Layer 5 of a small transformer language model trained on English Wikipedia (12 layers, counted from 0, width 96).
A neuron's activation on a vector x is GELU(weights . x + bias), where the dot is the dot product.

Input weights of the MLP neurons that the questions are about. A number n stands for n times 0.00064.
n2 (bias -0.060): 38 -210 34 -148 -198 -69 -117 46 -34 103 -203 -211 67 213 101 -70 -10 75 64 -40 170 134 -155 -270 -153 -96 -33 -141 -10 -42 133 -51 -80 -15 74 -167 -6 -102 -87 -70 91 30 -79 -53 -37 -15 11 120 -129 51 276 120 150 -243 181 -155 30 -51 119 61 -58 61 119 153 46 -88 -3 64 289 -108 53 67 89 -110 139 111 77 -105 -99 13 152 27 -66 165 -36 -32 62 24 -13 -80 240 -162 -57 -177 86 -43
n94 (bias -0.103): -112 54 -101 240 -170 78 -151 88 111 426 139 35 -47 138 28 -345 77 -136 84 58 207 -12 77 -70 -100 -65 12 -93 73 -77 19 131 -96 -50 67 -68 -42 -115 -144 -119 -159 -125 -81 -158 160 -91 188 110 215 -264 56 -91 0 295 16 65 51 406 -101 -318 -167 -85 -31 -114 56 -118 -175 143 8 -70 72 -42 16 186 63 -32 35 -59 120 -141 87 83 89 98 -144 4 -121 -4 -93 134 115 79 68 0 -292 -34
n100 (bias -0.051): -79 113 62 148 -39 95 -183 -54 33 59 -75 -196 -84 -158 31 -175 132 214 206 103 40 192 51 -389 285 -21 116 24 109 -33 -186 79 -103 49 -54 12 -6 62 63 -184 56 -271 -86 89 4 -21 147 8 -84 -63 -16 -23 -103 165 54 106 12 -17 -111 -42 -241 196 -4 234 35 59 -64 -128 108 -99 37 190 -27 124 -137 -128 321 -99 -58 -28 -73 -51 -62 180 121 101 -21 57 83 91 4 -64 139 -130 -268 -120
n132 (bias -0.124): -142 16 -9 74 60 -91 17 98 167 -165 -113 -4 -107 280 -170 20 210 -26 4 -4 277 -109 -159 -128 -91 92 -48 -185 -21 -360 -8 -74 -28 -107 -202 -157 -104 -17 227 32 221 212 69 -250 26 -88 -48 108 116 -125 115 8 -105 62 -182 116 -171 93 59 -311 86 141 33 369 -194 162 260 80 -73 -95 -172 66 51 119 -17 57 21 18 254 -215 -31 65 8 132 175 -137 147 111 270 81 -131 0 -144 -93 -58 -151
n141 (bias -0.096): -30 -74 -66 -215 -87 -47 -89 -10 -40 78 -159 57 -62 -42 92 101 -38 180 -14 169 -118 -7 203 10 62 -19 114 -119 -64 33 -159 -127 -92 -55 134 166 56 -72 -113 29 -39 65 166 -259 71 -105 -46 164 -61 -278 -63 -172 124 66 83 -331 99 155 118 33 81 -49 -27 71 -48 122 44 121 -20 -3 133 82 49 0 139 -182 -75 -48 31 -222 -87 90 -42 -39 69 31 -135 64 -25 321 -172 4 14 -162 87 104
n189 (bias -0.066): -146 247 49 -9 -300 -136 -96 89 134 -46 74 12 23 60 94 -88 273 -51 162 95 229 42 -317 8 126 -73 153 -86 -156 73 -28 108 4 -272 0 -85 -3 -148 262 146 78 -115 -73 -209 39 -55 17 67 92 -160 -214 55 -62 90 102 120 271 -181 -128 18 -406 -257 54 -247 17 32 41 68 317 -51 181 83 -85 18 -42 76 25 54 144 23 -4 213 -24 -128 149 81 175 4 -110 233 223 9 148 -49 -62 -219
n193 (bias -0.086): 0 -86 103 37 -201 -41 -56 -292 186 -87 -65 -127 0 52 -38 44 -8 -72 -59 152 390 -50 -13 54 -167 8 -126 211 98 45 -255 -86 -134 -71 -42 -270 -41 113 157 114 0 101 -93 -4 22 175 4 63 79 -163 285 109 74 180 -143 87 -85 19 165 132 -39 4 -37 380 8 109 99 51 97 -54 -68 197 -102 -171 -83 75 -17 -157 84 -126 -106 -69 -185 -72 212 -344 -106 127 0 364 71 -184 202 -61 -75 -254
n237 (bias -0.055): 52 33 154 -20 -178 -84 -46 -75 18 270 92 -232 24 -152 53 7 189 52 -127 320 -15 74 -136 182 57 104 96 -30 40 -48 -47 -15 -62 -16 -44 149 -201 -71 4 3 -176 136 -187 132 -281 -53 145 -75 -77 106 -147 122 14 138 -4 -183 20 241 -33 -177 34 136 52 92 122 75 44 104 -118 -134 -40 116 158 -58 33 -67 -114 -123 26 84 -43 -24 -63 205 -214 128 -247 -22 -124 -38 -89 -136 97 -82 -254 -14
n240 (bias -0.084): 217 49 53 -182 82 -193 -278 -43 37 -129 -32 117 206 75 -34 -80 11 105 -93 -17 36 69 -20 4 28 -304 -120 -98 -19 -87 82 -91 -55 29 -4 -151 117 4 14 -303 182 335 41 -14 -128 164 -238 156 -87 -170 144 -150 -121 152 -66 -241 111 191 -44 -54 71 -203 15 174 85 -11 38 4 252 -96 46 73 164 116 -125 180 88 -213 -54 -98 4 -110 47 253 -47 -62 84 -98 73 35 85 -161 -50 4 101 -58
n254 (bias -0.062): -285 -4 -124 -257 -106 278 133 -17 129 18 43 -61 53 -9 41 -35 81 59 8 18 104 -8 72 20 -64 61 -17 -111 -49 63 -221 155 -3 -88 -179 -231 -175 138 274 160 159 31 -101 -163 4 96 254 146 115 98 -85 -54 -169 -24 25 274 -138 115 89 -136 -154 4 -74 116 -4 -72 -119 -8 20 -164 4 -45 211 -104 53 -45 -112 -271 243 -65 -166 -101 8 309 8 -101 155 -224 474 -5 -4 17 -50 128 -22 -189
n309 (bias -0.062): 25 92 -8 -125 -100 169 -61 103 -185 238 48 -11 -50 -32 119 30 -51 -119 115 122 151 23 -96 50 -50 -320 20 237 50 157 -102 69 -240 -91 -133 20 -71 -192 -9 88 -93 99 80 24 -57 219 178 171 -27 64 56 -251 -33 -22 153 -86 -67 -181 51 -38 225 -159 -229 -32 35 -132 54 216 4 -141 21 -52 190 -45 147 77 -105 88 362 -403 -115 34 18 78 48 151 -39 35 67 22 -90 -74 -91 -75 58 -59
n326 (bias -0.077): -85 84 88 68 -260 97 72 129 56 98 -80 193 -101 202 -70 78 434 66 -212 28 -26 -16 151 109 -56 -176 98 -248 -281 -31 -68 -305 21 17 86 54 -156 -194 169 120 -144 164 135 -215 -175 135 -106 -145 -110 -126 -125 -25 23 144 132 -185 -35 -59 34 85 46 -130 343 -42 -132 16 149 54 67 -109 -93 98 58 -159 166 259 86 -114 -62 41 13 122 70 4 -58 163 185 117 -33 -88 -16 -163 -145 -32 -26 -19
n330 (bias -0.064): -54 -26 269 -29 -97 -326 102 119 -22 178 -39 213 3 -117 126 -206 32 239 -197 13 172 57 -171 150 -114 -21 -278 27 -145 107 -41 71 35 0 -65 58 -47 -122 13 -154 83 180 -170 -7 71 -226 51 -41 -151 -70 -415 -84 -120 125 127 50 -192 -17 3 -58 20 81 -4 12 84 154 -7 -142 -33 55 8 -47 224 -64 158 -3 144 -37 -19 -7 213 63 115 276 -189 0 -17 26 62 69 69 176 -42 -62 -12 -163
n345 (bias -0.043): 101 -140 -4 115 -223 187 -104 -51 156 4 -196 -151 -3 -18 -29 -207 176 -7 -167 37 7 72 7 -53 211 -91 -104 44 21 120 -28 -211 63 141 118 -101 47 -25 97 3 -67 132 -83 57 -19 -102 241 -65 14 -40 -109 93 20 -8 -18 347 -8 -186 171 191 -22 -211 -68 59 -93 200 -201 22 38 -60 193 -9 62 153 234 -29 39 -107 -115 -52 -53 -75 243 38 -189 -33 -196 102 78 77 122 67 87 38 -45 -132
n382 (bias -0.051): -206 393 -246 -199 -230 -306 93 27 39 318 65 -79 -86 -217 -40 26 293 -36 82 343 -38 153 -5 -111 -82 -127 272 46 97 83 -174 144 -83 33 144 218 -48 -72 -69 -119 0 -147 -70 124 -14 -153 -47 245 -94 -42 -23 27 -100 31 168 154 0 279 11 -191 65 188 -139 228 59 109 -71 27 244 -65 -92 -19 78 75 -45 -61 27 130 322 -329 -176 -213 -242 13 9 -160 133 18 69 -112 -23 -165 -123 -126 0 47

Each question shows a token from some text and the vector x that enters the MLP there. A number n stands for n times 0.013.

" Y": -104 -45 -40 20 69 76 7 -138 77 -233 38 -158 45 -20 -150 121 67 -188 -1 -123 89 69 12 -86 -202 261 35 -61 108 -15 86 60 162 60 65 21 78 -26 46 50 1 56 -26 10 152 -9 104 -8 14 79 18 65 -77 17 -19 -1 -110 68 -168 109 15 55 33 217 49 -78 40 -115 120 121 110 -126 -211 6 -85 -81 27 26 -77 134 -29 -6 -57 -76 45 -3 34 30 -53 -110 -22 -32 5 22 -82 -82
Which three neurons fire most, strongest first? n193, n132, n100

" record": 89 16 -33 -59 124 -34 -62 -138 -162 81 148 -64 48 47 50 134 6 41 -177 -230 44 42 -15 128 -6 112 17 -23 -56 -122 73 -18 -38 113 -42 -22 157 -65 -5 -171 25 130 27 24 -36 -128 -65 -5 -19 143 -27 -38 -52 -39 38 -65 153 4 -53 115 50 56 -38 100 50 -90 -181 126 -14 258 74 -111 92 27 -67 -50 -90 63 -195 158 -150 -3 -87 -13 -25 17 -61 131 -60 -154 120 -105 126 57 -21 129
Which three neurons fire most, strongest first? n240, n237, n2

"ength": 115 26 -19 -1 61 30 -149 -212 -50 116 155 -79 58 60 57 172 -80 39 -27 -109 -75 79 81 21 -28 -33 36 74 -7 9 155 14 121 25 67 52 116 -52 -83 -52 22 65 -114 69 -70 -69 15 -56 -84 76 -83 42 -115 17 150 -24 -32 121 -106 60 98 105 -190 82 190 17 22 50 34 129 -3 -85 29 -70 -74 -87 -62 -115 -248 114 -222 -28 -9 -28 -204 76 -18 -15 24 -217 58 71 59 104 -101 79
Which of these neurons fires most? n237

" W": 135 -69 20 146 28 8 38 39 -92 -131 66 -159 21 -64 -10 26 -7 -141 -73 -133 85 3 -52 0 -137 407 139 -35 22 -33 -31 61 11 6 4 -19 102 27 111 -5 101 8 61 -86 136 -48 -115 -96 1 77 30 5 -47 10 41 83 69 -32 -167 -43 -12 157 22 80 3 -25 -87 -83 -89 186 -81 -83 -93 86 -107 -159 -18 139 -76 136 90 -128 -228 50 90 38 -55 106 -10 -7 7 80 68 -16 -44 22
The two highest activations, in order: n132, n100

"h": 141 92 -79 171 53 49 116 -8 20 18 -27 110 -34 -8 -80 96 10 -99 -35 -65 21 -186 111 -89 -212 131 117 84 92 107 -45 -9 -18 -49 50 -4 92 21 127 -70 -8 130 2 -44 105 11 -93 -66 -32 128 35 -60 10 6 96 -7 0 62 -138 -26 68 -51 27 120 169 -85 23 -55 -93 182 -50 -179 -212 -97 -108 -92 13 36 -235 68 -40 -4 52 -33 33 174 46 175 -61 -141 19 113 -247 -27 -33 -67
Which of these neurons fires most? n326

"ized": 120 -154 33 -119 -4 -81 26 43 -57 -190 27 -4 132 37 54 83 4 117 -10 -294 -51 57 -12 -90 -9 27 -28 37 120 1 149 15 176 150 50 64 41 63 -68 -59 -49 -14 19 9 44 -59 20 -94 67 161 -35 46 -46 163 -104 -17 26 11 -6 -83 1 108 -31 -47 137 -167 -210 -1 137 217 0 -158 -96 6 -54 38 63 -111 -306 169 6 -75 -1 70 -124 -78 -16 -55 -58 -131 93 -62 12 147 -1 133
The two highest activations, in order: n240, n2

" cre": 49 59 -148 -62 19 135 -35 1 -107 -142 65 9 134 79 -40 7 40 -49 94 -35 15 148 159 -45 -18 -86 -121 55 84 -81 -78 -14 27 -28 113 119 72 153 -32 -81 82 -69 -36 130 176 91 -97 120 90 56 -104 66 -65 -35 56 -19 31 17 -119 10 -114 111 -4 -106 72 -69 -217 -57 21 257 203 -67 26 -193 -84 -92 45 61 -153 32 -46 -103 12 -94 -11 -18 -57 2 -189 -6 50 -131 186 84 48 -61
Which of these neurons fires most? n100

"th": 190 128 -13 -130 29 -41 -6 -224 -29 55 72 -36 46 104 10 152 -38 -12 -80 -110 72 6 2 72 -175 84 -13 4 29 20 126 35 -38 97 31 34 53 -8 138 44 19 19 40 131 87 -109 -31 -109 -33 213 12 -164 -8 -28 156 -109 -73 -43 -24 -64 121 8 57 24 60 9 293 29 88 118 -70 -166 -8 -241 -74 -49 -105 71 -231 21 -40 -101 53 -127 -17 140 31 18 -47 -50 22 -112 -279 112 42 41
Which of these neurons fires most? n326

"ate": -60 -16 -26 -91 115 -45 17 -201 -33 -2 112 -53 93 -39 -10 60 -72 190 37 -99 121 81 81 -144 14 34 -7 109 161 -78 251 -51 145 151 12 -42 61 63 -149 19 -153 55 -78 161 10 -90 62 -29 -22 164 -28 -57 -27 -23 81 -81 -82 58 -83 67 -83 32 -5 -158 187 -18 -8 33 -220 206 -57 -18 -61 -65 -71 -24 -18 -47 -216 34 -57 37 34 18 -50 99 100 16 -130 -224 42 -56 6 92 90 52
Which of these neurons fires most? n237

"rick": 200 -61 -48 39 71 7 -43 -235 -1 166 54 -72 -60 56 6 153 -78 -44 -116 -39 58 17 -61 -25 47 88 -45 124 -64 -103 50 22 80 126 -111 20 111 90 -57 -80 26 154 -38 74 131 -97 -124 54 -80 138 71 96 -26 44 7 -38 6 44 -121 2 -41 36 -120 157 162 -169 -55 -44 8 336 -37 -4 -70 -189 -140 -106 -12 104 -238 85 -34 -103 -13 -125 -67 -32 -10 -21 -5 100 72 34 19 52 -26 202
Which of these neurons fires most? n193

"om": 92 67 -34 50 151 40 19 -131 -50 91 36 -20 -7 52 -41 246 -61 70 -15 -64 -16 12 -70 -96 81 182 63 63 13 -145 104 84 -45 -6 13 -37 -35 96 56 6 95 92 11 -21 -36 -93 -48 -5 -11 294 -77 87 -80 -72 120 70 75 14 -80 -128 212 73 -74 -49 101 -24 -66 -34 -45 149 -6 -192 7 -38 -31 -28 -40 373 -197 -50 -286 -139 118 -212 -14 -62 -95 23 -37 -144 1 5 -42 31 92 17
Which of these neurons fires most? n382

" rel": 41 -5 -116 -90 126 7 -11 38 -211 -40 15 -10 76 -128 -54 -41 112 -25 23 -212 -51 59 47 -20 -85 100 17 19 52 71 36 52 -1 37 -168 5 137 92 -27 35 69 54 -7 61 215 -42 91 32 117 -66 -111 -132 -80 18 56 -7 -64 47 -102 -163 19 118 -22 -113 176 -6 -212 52 139 172 69 -185 -64 106 9 16 39 194 21 52 -1 -176 84 26 -21 -113 -3 53 -262 -97 83 -11 99 11 54 23
Which three neurons fire most, strongest first? n94, n382, n330

"tal": 227 -76 -55 37 9 -18 56 72 35 113 60 46 -25 153 76 58 -57 15 29 -100 5 -4 -82 -89 26 31 -31 -12 73 -86 118 17 87 110 6 -48 145 132 -80 91 -28 114 -2 142 -146 -166 -31 31 -111 195 16 -5 -63 87 131 -24 31 97 -99 26 17 82 -50 -10 92 -96 -79 82 -15 102 -69 -141 -110 -14 -57 -44 -61 66 -327 140 6 -175 -4 -49 -241 72 83 -116 -96 -203 101 -10 -14 -68 -8 172
The two highest activations, in order: n2, n237

" R": -99 -25 4 39 66 106 47 -37 -159 -187 -53 -85 95 44 -42 95 45 -155 36 -190 96 -99 -13 -68 -44 413 -54 -57 37 7 61 154 32 46 -77 -74 114 82 33 225 -22 30 -13 -69 137 -23 25 -14 86 138 -8 -45 -147 26 65 -39 19 -34 -102 4 -120 77 8 46 -47 -125 67 -60 -41 124 195 -158 -27 54 -59 -54 -90 29 25 83 -66 -47 -42 94 130 -63 -38 29 -34 -81 3 48 -35 114 -16 -52
The most active neuron and its activation: n254, at about 1.7

" a": -83 -145 -33 -26 -40 157 6 -37 -93 0 -26 74 -50 176 21 154 -72 -76 43 -195 -45 -99 46 49 -79 -56 87 -25 149 -147 231 75 68 -42 124 11 38 -116 -20 114 -78 -17 80 24 122 75 56 -68 45 221 -42 5 8 61 152 -37 -13 93 -100 83 -98 38 -45 -39 -95 -94 -120 98 -35 95 96 -117 -165 91 -39 -122 -264 36 -298 92 72 32 -107 -64 -9 190 41 -9 -13 11 25 -12 50 37 -34 93
Which of these neurons fires most? n94

"uss": 5 -90 -43 34 29 75 -14 -140 -5 15 -25 -37 57 -6 -46 88 12 -58 -58 -159 33 48 -249 125 69 111 -111 46 55 32 83 163 150 78 -121 78 -8 141 -84 -3 20 37 -94 59 26 -174 -6 -73 -53 44 146 123 -7 49 -67 -32 -91 58 -21 99 -24 -65 73 -50 180 -60 76 -87 -14 125 12 -180 14 -49 87 -64 -36 173 -291 245 12 -78 30 -112 -160 18 30 -159 -26 -56 118 35 -24 128 -1 -35
Which of these neurons fires most? n330

"ack": 42 -42 8 -16 -10 25 9 -169 -64 100 156 -24 30 -2 78 218 3 -40 -138 -3 57 62 -133 78 -26 95 -58 52 77 -85 21 26 177 30 -41 150 24 -28 -74 -154 3 45 -57 -67 -84 -136 -29 -91 -187 167 23 148 -70 -69 56 -26 11 30 -127 39 -2 87 -114 76 221 80 -106 -75 23 400 88 -127 -82 -57 -93 12 -57 137 -145 124 -81 -84 43 22 -47 64 28 -19 -90 -105 17 -52 55 75 -30 114
Which of these neurons fires most? n237

"y": 18 45 49 19 46 -40 261 -133 58 -50 -10 26 147 20 -22 138 6 -21 -131 -50 59 134 114 34 -25 86 -5 62 -89 39 10 -46 -15 165 146 93 -12 63 -21 2 2 28 -7 15 84 68 -143 -31 -24 303 -41 95 -82 -63 126 -9 26 -115 -65 139 29 13 87 -84 145 -32 23 -93 -37 87 24 -207 -125 -19 10 -41 -69 66 -312 3 -195 56 -147 -164 12 157 73 -133 -63 -5 -121 -109 -122 11 104 -42
Which of these neurons fires most? n326

"ion": 68 -123 55 19 -6 125 146 -45 -7 -14 76 51 120 36 -71 71 -70 6 -127 -117 -81 65 51 57 -42 33 -7 -57 -156 -87 137 -65 68 163 157 53 38 86 10 43 16 52 -61 132 -91 99 -53 -49 -11 139 -187 -3 -116 -55 33 -17 -101 -112 20 137 160 93 12 -130 -47 -112 -97 -9 -45 262 -102 -116 105 -102 85 -58 52 80 -363 107 -8 -45 16 -61 -142 55 110 -105 -23 -21 -23 28 -38 103 1 134
Which three neurons fire most, strongest first? n326, n330, n345

" b": 41 -10 -71 -90 -71 -68 208 20 -37 -1 102 0 35 51 -24 142 -30 -119 -39 -142 4 -20 43 134 -255 258 -43 -39 -22 -58 22 -32 90 -56 -89 -20 56 35 56 66 -1 119 47 91 188 10 -196 -31 -15 117 -54 -93 -19 48 139 9 -5 7 -181 15 141 37 30 72 56 -16 -12 109 -61 148 19 -204 -49 -151 -13 74 -103 -59 -59 -20 -2 43 21 2 -115 227 -32 71 -144 -118 34 -105 -44 194 -17 88
The most active neuron and its activation: n326, at about 0.68

" No": 51 -133 34 38 -20 -8 19 -72 19 -283 20 -110 -29 -97 -6 30 -44 -113 48 -166 36 64 164 20 -75 173 32 -38 134 -80 143 131 48 83 65 -28 132 8 48 142 -74 0 -2 99 20 -32 50 -17 -26 140 -2 5 -125 49 48 -112 -28 -29 -87 122 6 197 -95 -16 -61 -37 43 -72 53 201 113 24 -60 40 -134 -110 64 -78 -174 77 17 -53 -229 -5 4 22 -97 -218 21 19 34 12 214 12 15 150
The most active neuron and its activation: n100, at about 0.43

"b": 54 -40 -65 102 -50 -51 241 -19 -79 -74 34 -14 26 -134 -96 60 5 -75 -84 -74 54 9 -73 264 -42 208 -61 -24 31 8 -13 38 38 35 -47 252 -47 -41 -13 8 -19 -34 -1 20 118 -78 -48 -63 31 -9 6 -70 -60 -42 48 -37 -28 6 -13 3 180 36 30 -37 218 -60 126 -55 -12 198 -74 -210 -103 -180 -72 -10 -54 76 -228 114 78 -12 -33 0 35 225 91 91 -29 -187 -66 -37 -179 145 58 170
The most active neuron and its activation: n330, at about 0.52

"M": 167 -99 -107 81 23 96 -9 -12 21 -174 53 -125 -29 0 -79 298 15 -62 8 -34 93 -101 -67 30 -16 366 -7 -107 77 -14 102 -42 116 96 44 -28 55 -17 -2 66 21 82 -19 116 -64 -80 -66 -110 72 139 72 27 -42 -43 71 -63 30 124 -234 -103 171 50 -32 52 14 -56 13 -80 -89 127 -86 -47 -23 42 -67 -62 -28 178 -88 7 -127 -85 63 -214 31 -139 67 86 -48 -124 42 15 -2 39 -54 70
Which of these neurons fires most? n132